Layer 5 of a small transformer language model trained on English Wikipedia (9 layers, counted from 0, width 64).
Take only the direct path to the model's output, skipping the later layers: a vector added to the residual stream pushes a token's score in proportion to its dot product with that token's output vector.

Output vectors of the tokens that the questions are about. A number n stands for n times 0.0065.
" Directed": -154 -50 8 40 -202 1 96 -140 54 39 -166 -105 52 138 170 9 63 -34 -73 -241 242 48 117 32 213 -186 -7 60 19 -202 -84 157 13 -26 -36 11 40 -214 -97 -278 3 -54 -43 14 -124 -37 51 -66 30 72 -246 4 373 4 -19 186 64 -82 -137 106 49 -72 142 148
"ased": 154 -22 247 94 -30 0 -187 12 331 -198 -288 -57 130 -55 129 74 0 -305 -5 -13 171 -201 -100 173 161 16 113 -32 -57 -50 137 4 -287 -76 -232 300 -5 -52 -174 -309 0 -14 74 47 -83 48 197 128 -119 -59 11 -59 -46 48 -132 -264 -194 -143 -129 30 -58 170 -34 -93
"imately": 73 57 166 57 319 0 -231 -70 356 158 -260 -125 175 14 -75 -9 -63 -165 -203 -237 6 -21 0 210 201 -52 -29 144 -198 -42 318 -139 36 83 36 312 -218 -353 144 -244 -9 -9 -132 -15 -157 216 166 30 -261 157 -298 132 -83 32 -204 11 0 -183 -106 109 317 -177 435 70
"che": 65 -26 13 -41 113 0 -267 -75 93 -59 94 29 -39 94 -20 82 -55 121 -181 -130 130 73 32 -95 33 -213 -127 -61 -75 62 -117 -9 -104 56 97 -36 -111 59 42 -124 66 -22 16 66 6 30 -48 58 -151 3 43 -70 42 18 25 97 56 -327 -78 135 137 -132 -52 19
"′": 0 -50 106 -17 58 1 52 -59 17 37 -37 74 155 63 160 57 -234 -221 31 -245 -15 -84 40 195 -45 28 -81 -41 73 95 9 148 12 21 -192 -45 17 -295 183 -124 205 28 0 -41 -60 -90 0 79 56 33 -13 116 -66 144 -98 179 -68 -40 -96 161 -3 366 -43 9
" (": 127 36 -113 38 16 0 83 12 -135 -52 76 48 -67 -37 -130 127 43 -97 50 143 -68 116 50 -187 -64 15 -10 -59 -27 0 -56 -96 -6 68 -81 21 56 -68 -58 32 -7 -140 -24 -206 75 -38 -34 163 98 -169 124 0 -71 -119 67 -119 114 79 116 -64 21 -125 -18 -5
" Species": 94 -11 34 133 0 1 -60 -305 182 186 -81 -275 18 164 448 -127 -80 15 84 143 214 68 212 -30 -87 -195 -7 58 -26 -128 -81 11 -32 32 39 67 -39 -340 178 -172 17 85 97 -4 -10 -252 -28 -84 -97 -71 -144 -117 127 -16 -146 161 -74 -171 -61 95 73 -13 72 189
"o": -74 15 30 -81 -88 0 64 2 151 50 68 55 -17 19 -65 -169 95 -26 124 -128 -36 -13 7 -102 -56 21 -48 -91 -87 38 -152 -102 99 -22 30 -8 116 103 158 -50 -27 -100 117 -35 68 -85 -88 12 -148 135 56 32 -22 -142 86 -127 114 -57 76 -99 -101 -25 23 39
"pis": -33 -35 87 37 -121 0 -41 -121 219 -100 -145 -146 81 56 105 -31 168 25 -121 -42 221 -90 33 -43 -30 -52 -32 28 -35 51 -66 165 -43 156 156 -17 -167 -41 -63 -185 155 -31 138 -37 -177 -45 7 -228 -246 47 31 -111 105 55 68 18 212 177 -111 34 108 -63 -50 -70
"erald": 121 -115 -101 116 43 1 43 23 86 -42 -139 -103 182 111 48 -32 -79 -28 14 -254 181 -202 -54 288 251 -208 372 115 0 20 187 8 94 31 -144 120 -122 84 334 -160 151 -78 94 180 -53 -270 227 50 66 89 -22 -109 202 79 -173 -4 38 0 17 17 83 90 118 -70
"ruary": -52 -99 152 36 184 0 -14 -60 266 -56 -43 -314 117 61 5 -12 -111 -187 -250 -241 142 -39 -175 174 404 -82 -9 144 115 -126 -13 45 93 224 84 43 -117 -172 121 -472 138 -102 143 -137 -77 -188 -147 41 5 237 -309 76 10 -92 126 218 10 -81 -363 43 5 251 -125 21
"h": 130 41 16 -72 -70 -1 -116 35 109 24 -11 170 14 -25 -24 32 42 135 150 33 -162 32 -147 -111 -132 27 -69 -52 -122 -42 24 19 -144 -67 2 -169 -27 85 76 8 -47 -8 69 -119 57 -25 -58 -68 33 48 83 10 -34 7 114 46 -16 -132 26 -88 -66 51 -106 -37
"gal": -166 -47 -41 84 45 0 -154 -31 200 -131 68 50 59 32 98 -28 213 -189 -94 75 199 -163 -99 207 -76 -28 133 -88 -6 0 186 -15 -379 10 -7 -126 -42 -138 247 -246 255 -104 173 106 20 4 8 51 -168 72 119 -109 143 269 -166 135 109 3 37 76 48 139 48 90
"%)": 35 -38 121 259 8 1 -253 -29 131 131 -65 -208 175 86 269 -3 -111 158 -45 13 -49 -164 90 173 -80 66 91 182 0 -42 104 -108 -5 226 95 -8 40 -195 70 13 106 93 -73 40 -148 -70 -40 47 45 247 -79 -56 -73 248 0 -97 -9 -4 -293 210 -20 124 0 193
"igion": 65 -115 102 54 67 0 -69 -68 174 67 -82 -24 66 -7 98 -69 -8 49 98 -112 27 146 161 5 141 -138 177 92 -41 -69 11 -11 -161 188 98 212 -148 -60 23 -244 -60 136 44 -16 -129 -113 215 -69 4 31 -88 -246 278 233 55 46 -255 -209 -66 -12 -50 123 -14 350
"du": -81 10 125 -71 -48 0 -108 -87 28 -264 -78 -242 59 63 -87 35 -40 58 84 -20 90 -122 76 66 147 -101 -143 33 -100 -139 -138 -71 -37 6 335 -32 16 93 30 -170 154 81 -6 -165 -123 89 36 41 -156 -115 17 -114 56 -76 -27 20 -82 -12 -189 117 22 96 -26 9
"dam": 115 20 -34 272 306 0 -65 -186 275 -54 49 55 155 110 -87 -57 51 133 5 24 163 -131 -21 41 162 273 -74 -97 -77 -21 253 396 -207 200 -59 -156 -210 -250 144 -246 109 -27 167 -50 24 70 14 57 0 285 -168 -151 133 160 -93 297 81 -50 -151 -78 80 -101 -42 37
" needed": -37 -24 118 -8 -3 0 -87 -91 -34 199 16 -103 70 37 133 28 25 3 -189 -133 -177 -147 -113 151 30 3 72 -62 -90 60 -14 -3 -134 22 -75 -61 -186 -120 -124 67 46 137 -8 -101 -22 28 43 12 -138 58 -268 78 46 232 32 -13 118 -146 50 175 175 10 253 66
"out": 32 -33 44 -20 -114 0 -135 90 -70 58 -93 -25 20 22 -10 -2 -78 188 -3 -64 -79 -57 -109 -60 189 -135 -58 -8 -43 44 -42 -25 -178 60 -108 -30 -44 116 65 -48 -244 56 -89 226 -69 -159 65 137 -121 -127 31 129 16 -61 -53 -99 -163 -112 -146 -56 -40 150 41 53
"oints": -89 -42 13 52 85 0 -91 -40 86 144 -259 -132 89 -15 18 111 -332 -145 37 160 -14 -316 -132 -41 270 45 -119 255 -87 -80 -105 62 -113 199 -44 57 -15 -283 208 -147 208 -17 22 114 -121 -12 85 59 42 225 -5 113 140 108 -138 -81 63 -77 -63 -73 -107 13 248 155
" ====\n": 144 -36 115 -20 99 1 -126 -119 -110 -114 -32 -193 16 137 31 119 73 -97 -211 -25 111 94 -36 20 22 -22 264 199 -261 42 -53 -96 60 303 -260 -80 -124 -230 14 -149 7 103 69 40 -111 -138 140 -220 -185 21 -157 47 137 303 -17 125 22 -137 47 -64 -27 150 -41 83
"ent": 153 -45 22 -156 -203 0 -134 88 165 229 98 104 45 51 -3 0 -135 59 97 -24 -64 117 52 113 -6 126 38 19 -34 117 20 -47 -63 -56 0 12 -21 30 -63 -154 -20 -119 -37 137 6 55 9 130 9 119 90 -15 -28 83 37 -114 -137 -143 137 -3 -106 -120 202 44
"ión": -66 -22 79 158 -147 1 -84 -43 98 -141 23 -37 112 181 296 -172 -195 -110 0 -298 270 -129 12 5 14 -24 -90 -20 -131 35 -131 50 -166 259 -60 -187 70 -184 66 -190 184 101 -63 281 79 75 39 -122 -36 98 -91 -245 51 40 138 -59 -77 -255 -190 17 8 62 255 307
".\"": 182 -4 -132 5 182 0 -106 -40 -118 106 6 -49 65 35 268 89 13 -33 149 -33 84 -103 37 4 167 -38 152 73 -69 -59 -11 15 -164 -14 -134 3 -35 134 29 45 178 -191 -46 22 29 13 142 24 -204 38 -243 171 156 52 -10 -43 28 86 83 158 -206 17 69 131
"alls": 103 -87 -10 57 130 1 37 -44 122 -96 -178 0 117 -96 276 -43 -68 -9 0 41 -54 -6 -33 39 88 -20 -138 189 -54 21 -49 18 35 187 -66 -40 -155 69 -106 -133 40 10 225 88 -77 -155 110 56 -59 26 32 -16 -42 -63 -78 -128 88 14 -12 31 -157 155 70 17
"ally": 104 -17 -60 11 121 0 -97 -33 222 -169 -166 36 51 6 22 109 0 -121 126 -55 161 13 -62 -8 106 160 -155 -15 10 -31 -73 -16 -19 -35 -214 149 -167 60 -230 -61 -128 -112 60 128 41 -13 23 76 -281 125 0 -42 35 101 7 -62 -179 -235 -32 96 -45 98 212 102
" Insecta": 88 -175 -173 328 -64 3 -126 -267 20 138 -58 84 59 5 168 -156 -187 -10 -169 -201 132 0 -121 191 119 -128 213 -35 -170 -112 187 341 -62 -29 -191 232 -100 -139 181 -236 119 148 -20 -5 -209 -153 -59 -151 -166 33 -141 0 300 72 -126 -17 -226 97 -131 189 162 238 142 259
"otal": -96 -55 124 61 234 0 -255 -11 204 118 -104 -154 99 144 -53 -86 -167 11 215 -232 71 -143 -104 -101 296 -139 139 114 79 69 -18 115 32 132 51 -68 -242 -145 -37 -254 -14 0 -80 40 -77 -122 -16 73 -156 183 21 -200 94 -41 13 -96 -71 -65 -287 -116 221 93 220 94
"tained": 77 -50 126 -3 -23 1 -227 -60 255 -352 -95 -47 68 58 140 23 12 29 -256 -49 70 -124 14 25 226 -25 -56 40 -285 -164 -161 -23 -123 94 186 -16 -97 -232 -14 -172 66 124 -150 102 0 0 59 -57 -69 51 -10 29 -80 52 -171 57 -278 67 -133 71 -92 243 289 -7
"ynasty": 76 -93 -32 -33 138 0 57 -8 -22 -17 -70 -355 157 72 189 -14 13 -81 -58 -108 -96 -173 164 93 -34 -313 155 92 -169 -126 -39 79 50 178 -205 -57 -134 -72 101 -204 34 108 24 17 -123 53 252 84 205 34 -57 -78 246 120 -41 358 29 -192 -244 -70 207 -19 95 204

Each question shows what one neuron of this layer's MLP adds at an activation of 1. A number n stands for n times 0.00089.

n24: 68 37 -162 43 266 96 -45 -75 72 -109 -32 -25 -71 -94 -105 12 -113 -21 131 51 232 -62 113 -124 24 10 92 16 -23 74 -31 -197 94 -4 -6 36 -214 176 82 72 -181 64 -224 -134 -72 17 -111 -85 -98 104 -225 -150 -36 -128 82 -56 28 -65 -40 -79 80 -125 65 -67
Pushed down most: "′"

n43: 173 0 -35 85 -76 100 87 111 105 22 -10 51 -61 115 -42 46 -93 21 32 -136 -50 122 2 -53 121 -3 -3 152 105 67 89 159 26 -212 134 -134 65 -99 -57 -85 -65 -29 20 -2 -6 93 -20 12 66 73 182 -40 -59 -68 -167 -102 -33 76 1 101 80 -80 129 -75
Which three tokens does it push up most, strongest first? "ent", "otal", "imately"

n31: 71 48 198 14 -185 -347 -50 -9 -1 -111 76 105 -81 -65 -41 -48 224 -28 -26 41 28 -50 -71 -42 -31 -138 -11 64 77 -94 20 -29 -109 6 -97 -77 102 210 -89 16 -143 127 61 -139 41 10 109 -13 15 59 6 -27 -53 -138 -6 -203 -51 104 -1 -76 -168 62 -58 -36
Pushed down most: "imately"

n12: -132 14 -58 -68 -165 -46 137 88 123 44 83 46 147 1 -62 -68 -49 55 -130 -21 -227 -92 16 177 -17 -64 4 -26 26 -48 71 -242 50 -198 86 18 66 -58 -18 123 -89 39 -170 178 7 -3 63 17 -36 159 195 -64 -6 -81 128 -23 -120 -85 99 -155 57 -170 -40 -40
Which two tokens does it push up most, strongest first? "ent", "o"

n25: 5 -98 -13 9 -93 97 82 135 94 -6 -56 -35 -9 -41 -13 -137 34 13 -32 49 -10 -82 -151 -46 -16 42 -30 144 132 -123 24 184 120 -149 17 -182 -29 15 0 57 -55 9 -148 -90 102 6 -4 -60 22 -29 -176 -44 176 44 102 119 -142 191 -14 145 -13 64 32 18
Pushed down most: "che"

n34: -20 403 204 -75 74 -33 -44 -11 -31 -21 2 117 -347 -76 -63 110 -16 134 -249 121 26 -98 31 -2 77 26 -142 -106 31 208 -81 15 -55 107 6 65 29 33 -150 -7 83 20 -18 -141 79 42 -79 -42 -79 91 42 155 74 282 62 -235 155 -92 153 -100 232 -75 47 105
Which of these tokens does it push up most? " needed"

n92: 97 21 -111 2 -25 212 54 -173 -47 27 -73 -228 52 -135 107 145 32 -133 210 135 -49 -80 122 43 -84 125 96 -33 5 41 -122 -75 -164 -97 43 -170 -194 -43 70 -192 -11 44 121 118 124 160 -11 34 -88 38 123 -206 73 -96 -11 -103 162 -45 292 -65 26 -53 -23 -107
Which two tokens does it push up most, strongest first? "gal", " Species"

n20: 78 -64 145 -130 -18 84 -151 143 -138 47 -21 -23 57 -77 -46 -117 54 244 -81 100 41 -26 -81 36 -96 39 -108 132 72 -2 -17 94 84 -83 -21 1 -102 -57 -64 46 -117 44 -16 5 -289 14 -28 -17 49 -18 19 -109 47 -27 73 33 -200 -78 -138 -75 -71 -249 -62 -30
Pushed down most: "gal"

n164: -65 -112 112 -276 -67 54 68 111 152 -210 111 -53 92 39 104 134 48 114 -54 -149 127 42 -71 111 -2 -141 -324 44 -71 100 -52 -80 45 -77 129 -86 6 114 185 -127 66 50 -8 26 217 84 -43 105 -10 84 -119 185 -174 -33 88 -46 11 -25 -55 -145 -36 25 -109 -21
Which of these tokens does it push up most? "ruary"

n88: 70 13 19 -157 -78 83 -8 -209 -95 -24 -73 62 -131 26 -14 -52 1 192 -124 145 141 132 119 -91 -50 111 107 -49 75 -76 187 -30 -27 -126 210 -229 138 1 -45 48 -150 -142 -5 15 152 -45 -67 62 95 -51 25 -106 92 112 134 -13 -60 39 -78 14 -37 107 -15 43
Which of these tokens does it push up most? "h"

n122: -60 12 -85 11 28 128 -55 -11 -390 0 0 -202 -123 74 -119 84 -1 -69 -66 -43 101 -117 52 96 -209 153 -153 -75 129 -178 127 -6 -38 83 -12 103 -50 -10 21 112 31 91 63 101 5 -121 48 -55 -41 18 -320 123 93 172 149 12 30 70 -14 -87 81 -138 -146 49
Which two tokens does it push up most, strongest first? " ====\n", " needed"

n232: -29 -204 43 131 -4 36 20 -34 68 133 50 -83 -22 69 102 71 -87 -52 -73 95 145 1 74 -137 2 -111 -59 -77 -162 19 -115 24 -57 135 -76 -31 54 7 53 -105 42 -165 167 260 18 64 -44 139 -13 178 -30 -69 -28 39 141 11 210 87 -19 -57 -86 11 147 237
Which two tokens does it push up most, strongest first? "ión", "oints"

n84: 111 267 81 -46 -47 47 -202 -219 -64 -78 -57 -178 -111 -105 -79 -86 64 -106 -15 -9 42 -13 28 250 24 211 -66 53 -19 125 -81 132 -8 -35 78 42 -154 -20 8 -54 149 141 -52 -37 -102 59 -116 -213 -103 -3 128 -109 -68 45 -70 17 172 -67 111 -191 -50 -64 -62 -20
Pushed down most: "out"

n166: 230 -173 46 -244 139 -240 -142 -59 -32 95 -94 186 41 10 64 84 51 -2 133 -58 138 -4 21 152 -3 -80 -61 283 -112 -79 -144 -82 145 -71 -12 64 -126 98 37 101 -220 -59 115 208 2 -5 39 86 -231 -129 165 -105 -69 80 14 -35 -24 -228 47 42 19 22 230 -31
Which of these tokens does it push up most? "ally"

n127: 14 -14 -9 -73 -215 50 39 -70 214 168 -51 152 -208 -55 14 22 47 218 34 -145 60 -15 185 -154 -23 -173 -182 102 -45 86 -82 55 71 0 36 -2 79 208 155 -80 -159 -6 159 157 -174 -17 247 130 -104 23 -115 97 66 -32 -58 -10 93 -68 -3 -159 13 175 58 130
Which of these tokens does it push up most? "out"

n93: -7 -153 76 88 -168 118 115 -54 126 240 -24 128 113 -103 -124 60 76 24 -50 -66 -143 33 -24 169 -27 -57 53 -106 -48 94 101 -8 74 -42 -23 -111 170 -40 -58 -154 96 -25 -80 80 -79 31 -5 -28 130 137 139 83 81 -10 149 0 -83 59 101 44 -33 -13 -31 46
Which two tokens does it push up most, strongest first? "ent", " Insecta"

n220: 33 157 16 156 28 209 20 -199 222 86 -50 3 -38 -7 67 128 -153 -35 94 64 -80 18 -38 6 -73 89 174 -3 -30 134 243 -196 -36 83 65 243 194 3 57 96 -13 15 -98 106 -11 69 -72 -269 72 112 335 74 13 -32 36 -20 73 232 -48 -139 -77 206 71 -67
Which of these tokens does it push up most? "%)"

n109: -30 40 77 72 60 -19 110 119 -97 -50 -12 -278 24 28 26 176 58 -45 76 178 140 -24 -12 102 97 187 11 138 -105 -78 26 76 -94 -26 5 -25 55 -87 -31 187 69 -62 -79 53 -139 204 59 -48 28 -74 185 64 21 218 133 151 77 -132 36 37 -72 -125 53 79
Which of these tokens does it push up most? "oints"

n177: 186 -87 9 2 87 20 54 26 117 -202 2 78 -130 -30 -107 -48 -163 197 -47 189 -21 26 -45 -143 36 -48 3 118 -46 414 -88 29 130 -77 -6 -31 78 63 97 117 -46 9 48 -117 102 143 -32 -159 17 79 -132 90 120 32 35 129 -81 97 221 -10 1 -167 123 -117
Pushed down most: "ased"

n195: 45 -7 -33 98 -35 17 80 -66 29 -190 162 -133 -291 -167 275 -76 -97 78 -199 -57 99 77 141 -44 95 67 -103 -30 27 -30 16 -120 56 -31 -61 1 12 95 -49 142 -14 269 -212 -153 122 27 17 -150 -85 80 -13 -59 -97 -79 30 2 -161 94 131 -26 13 99 -50 -94
Pushed down most: "oints"

n149: -165 -117 -90 -34 -57 264 -112 60 -60 122 117 75 -26 -5 -83 -2 90 123 -259 -7 92 -20 8 -34 -11 -54 58 -105 108 -128 -94 35 -74 -34 102 54 351 100 72 -82 134 77 -71 -23 -71 65 94 57 46 70 57 98 -54 132 -208 -143 -59 -17 -100 52 347 65 133 128
Which two tokens does it push up most, strongest first? " Insecta", "gal"

n115: 55 -169 59 -70 -90 102 63 184 -32 7 -20 36 32 -85 -197 -131 132 29 23 -173 18 112 -187 -148 65 98 27 -38 152 -74 148 125 -96 175 9 -107 -200 109 -71 138 -83 44 -5 -42 -85 -6 34 -114 36 33 9 69 -138 35 -66 -48 -12 133 84 3 23 -44 -95 81
Pushed down most: " Species"

n199: -44 -36 -74 70 -145 157 100 -40 72 -68 8 -34 -130 -57 37 -159 143 -150 -152 -40 -107 -196 110 63 -112 35 27 128 208 151 168 99 -225 -30 -112 -105 -13 -192 144 -3 122 -44 -9 -42 48 108 -7 152 48 17 46 -29 -114 79 -158 -53 -87 -24 90 -94 -58 -114 -174 -96
Which of these tokens does it push up most? "gal"

n48: 20 -27 112 67 40 3 18 23 100 23 -115 -65 25 167 -142 -50 -32 9 -48 7 9 -25 -115 -78 14 8 139 200 47 104 13 27 12 -62 58 -38 -36 -67 -61 -28 -92 -106 -36 127 23 -83 11 62 23 86 -25 -98 120 38 -54 -90 -82 -104 33 -71 113 -3 -152 43
Which of these tokens does it push up most? "otal"

n19: 161 183 -144 -346 -248 -56 13 255 46 173 -67 139 2 31 -124 -149 66 65 170 -28 10 -34 14 -106 196 74 56 -58 -74 -65 60 -56 1 -67 -100 -96 63 130 -4 -180 -25 214 -147 139 -22 -37 -36 43 129 -2 103 -12 89 120 60 101 155 42 94 9 -22 74 12 -12
Which of these tokens does it push up most? "ent"

n158: 19 -264 -33 32 -174 -18 -77 -10 65 59 -75 100 -9 -5 -172 40 71 44 -46 -95 112 138 42 -58 6 -22 41 -10 -30 -153 -80 61 -4 -80 162 -51 -103 207 73 -80 93 -27 36 94 -65 61 -65 9 -18 213 18 -77 26 -151 48 -64 42 -118 -96 -97 128 7 19 90
Pushed down most: "′"

n151: -108 -144 52 67 158 -73 -55 -66 -114 6 56 -154 74 -144 64 3 -88 -14 -153 -16 -156 41 6 69 -21 -28 100 39 150 -50 123 33 -262 181 65 -118 -113 -83 -26 -203 -114 -119 15 4 175 14 3 118 -39 39 20 21 21 -3 104 101 -166 -65 71 -17 -79 35 51 -96
Pushed down most: "o"

n136: 32 120 -171 91 -11 69 -73 -69 -89 -175 -23 -137 110 -79 -70 -101 -25 81 -1 -85 122 -65 154 129 157 -38 54 -198 104 202 152 88 -76 131 -3 142 -16 113 -1 -78 20 -42 -85 -15 11 94 -37 -169 -57 -15 64 164 55 21 -18 3 -90 -37 -158 29 107 -94 173 129
Which of these tokens does it push up most? " Insecta"

n206: -111 43 175 -180 -2 177 109 -40 -153 -111 68 84 41 71 -36 16 184 20 -40 54 107 117 -1 -156 20 58 -4 136 105 -117 -32 -8 182 5 -27 -14 128 83 150 -21 -27 -35 -10 39 47 142 -158 -118 153 80 18 100 135 -44 -17 -135 52 47 14 -122 -58 -44 -296 -189
Pushed down most: "imately"

n76: 55 -126 7 -57 149 131 208 -63 61 -38 33 -100 -91 93 -49 -13 -83 223 -80 -37 37 -168 16 -116 -74 -44 123 -200 65 -42 66 79 -47 -52 186 -57 39 73 82 -31 116 54 16 -44 -37 78 28 59 -68 38 268 133 -38 120 104 -37 -124 -139 0 -14 143 -19 164 -140
Which of these tokens does it push up most? "che"

n135: 26 -224 -41 52 -26 1 -19 157 -20 67 -177 105 -149 -4 -51 -80 57 37 26 -189 -10 67 -80 20 131 71 74 194 140 71 -21 102 -31 77 85 36 34 78 102 -59 3 -106 6 39 150 56 20 52 136 -49 -91 93 -166 -215 -2 76 32 204 -52 174 65 66 -57 -83
Which two tokens does it push up most, strongest first? "ruary", "erald"

n244: -95 -44 87 25 -45 45 133 -77 38 45 -6 34 21 11 -15 -119 109 28 -106 -65 35 22 -44 -87 -41 6 118 95 -17 6 -88 -125 49 86 -126 -135 -76 181 67 -31 71 -116 50 -123 -149 31 175 61 143 -115 24 -210 -12 -42 -43 -81 74 -18 -236 56 -68 95 -76 32
Which of these tokens does it push up most? "ynasty"

n70: -86 39 -50 69 208 93 -19 -24 73 67 -172 7 57 -47 181 -198 -140 0 75 -49 -53 -103 -41 -70 27 -137 17 -53 158 24 96 185 -98 -25 171 -82 4 1 -154 9 54 -129 36 14 11 43 59 92 140 -54 -3 -96 -130 -25 34 -62 -48 25 59 -27 -42 96 99 -125
Which of these tokens does it push up most? "otal"

n129: 7 109 -135 -70 -118 -152 -90 -60 -454 91 81 26 -164 -209 -11 -105 3 -122 137 88 -191 142 96 34 -3 -7 -23 -22 -42 137 -39 -10 -189 147 -231 -20 9 132 237 -102 223 38 1 84 59 129 64 117 -69 -25 -1 129 -55 -2 -92 90 176 -66 68 132 -173 -104 28 -77
Which two tokens does it push up most, strongest first? ".\"", " ("

n21: 7 -70 -2 -27 126 -46 137 191 -15 18 95 -209 47 -43 -23 47 65 -20 8 -17 -105 -9 21 -54 -40 -52 109 -96 5 -126 17 -24 -159 110 -233 136 8 -9 -75 106 32 -77 -197 -111 -57 78 -6 119 -104 -5 63 135 -48 54 48 88 16 88 65 51 -102 31 -70 -32
Which of these tokens does it push up most? ".\""

n26: -37 96 -53 118 -175 -209 48 -18 -25 -50 23 82 149 -114 -137 -75 -37 32 99 48 -53 88 123 -54 -106 30 -54 -139 -220 126 14 -68 154 54 163 -10 281 39 30 -215 -57 -105 149 70 187 -124 -54 2 124 156 100 -16 -211 -107 -143 -100 7 -68 -83 38 102 -116 -131 -41
Which of these tokens does it push up most? "o"

n233: -27 41 103 -86 114 -82 79 -45 -114 -61 -64 -75 -115 1 -157 12 -120 -165 228 196 70 -38 -87 -49 2 -52 -82 150 -130 -66 41 -120 13 -15 20 -21 29 60 66 25 140 27 90 -22 -33 125 -32 -25 55 60 -35 -20 81 -8 108 29 96 -39 -175 -3 117 -54 66 -43
Which of these tokens does it push up most? "oints"

n95: -49 150 219 45 29 -162 153 3 53 -57 63 43 105 -101 -55 137 7 -76 113 -37 -165 42 -3 2 -272 -57 -24 235 12 -3 -26 51 -139 -15 -49 41 42 140 141 -25 46 53 20 60 -29 98 61 65 11 -139 -23 -94 -59 20 76 28 -24 83 107 166 -102 91 97 97
Which of these tokens does it push up most? "′"

n78: -50 94 38 -93 49 93 -95 114 25 7 122 106 70 -40 -55 -4 177 -93 -77 -86 -33 -57 34 -87 1 182 52 38 137 23 21 14 -71 -7 97 119 257 131 207 134 -98 -31 1 -8 80 -55 12 7 -61 -87 -21 80 -150 -18 184 -26 -93 -25 0 41 25 -146 118 121
Which of these tokens does it push up most? "o"

n243: -128 -56 79 -134 98 -114 -7 9 -96 -85 9 -140 -47 -127 55 -65 98 27 -31 -68 -100 9 86 24 -62 40 -64 -116 -125 99 -51 -24 -68 -111 -62 36 125 -1 -30 91 95 18 -150 -198 224 145 28 106 52 -3 53 165 94 140 208 127 -114 167 18 124 175 10 -34 -12
Which of these tokens does it push up most? " needed"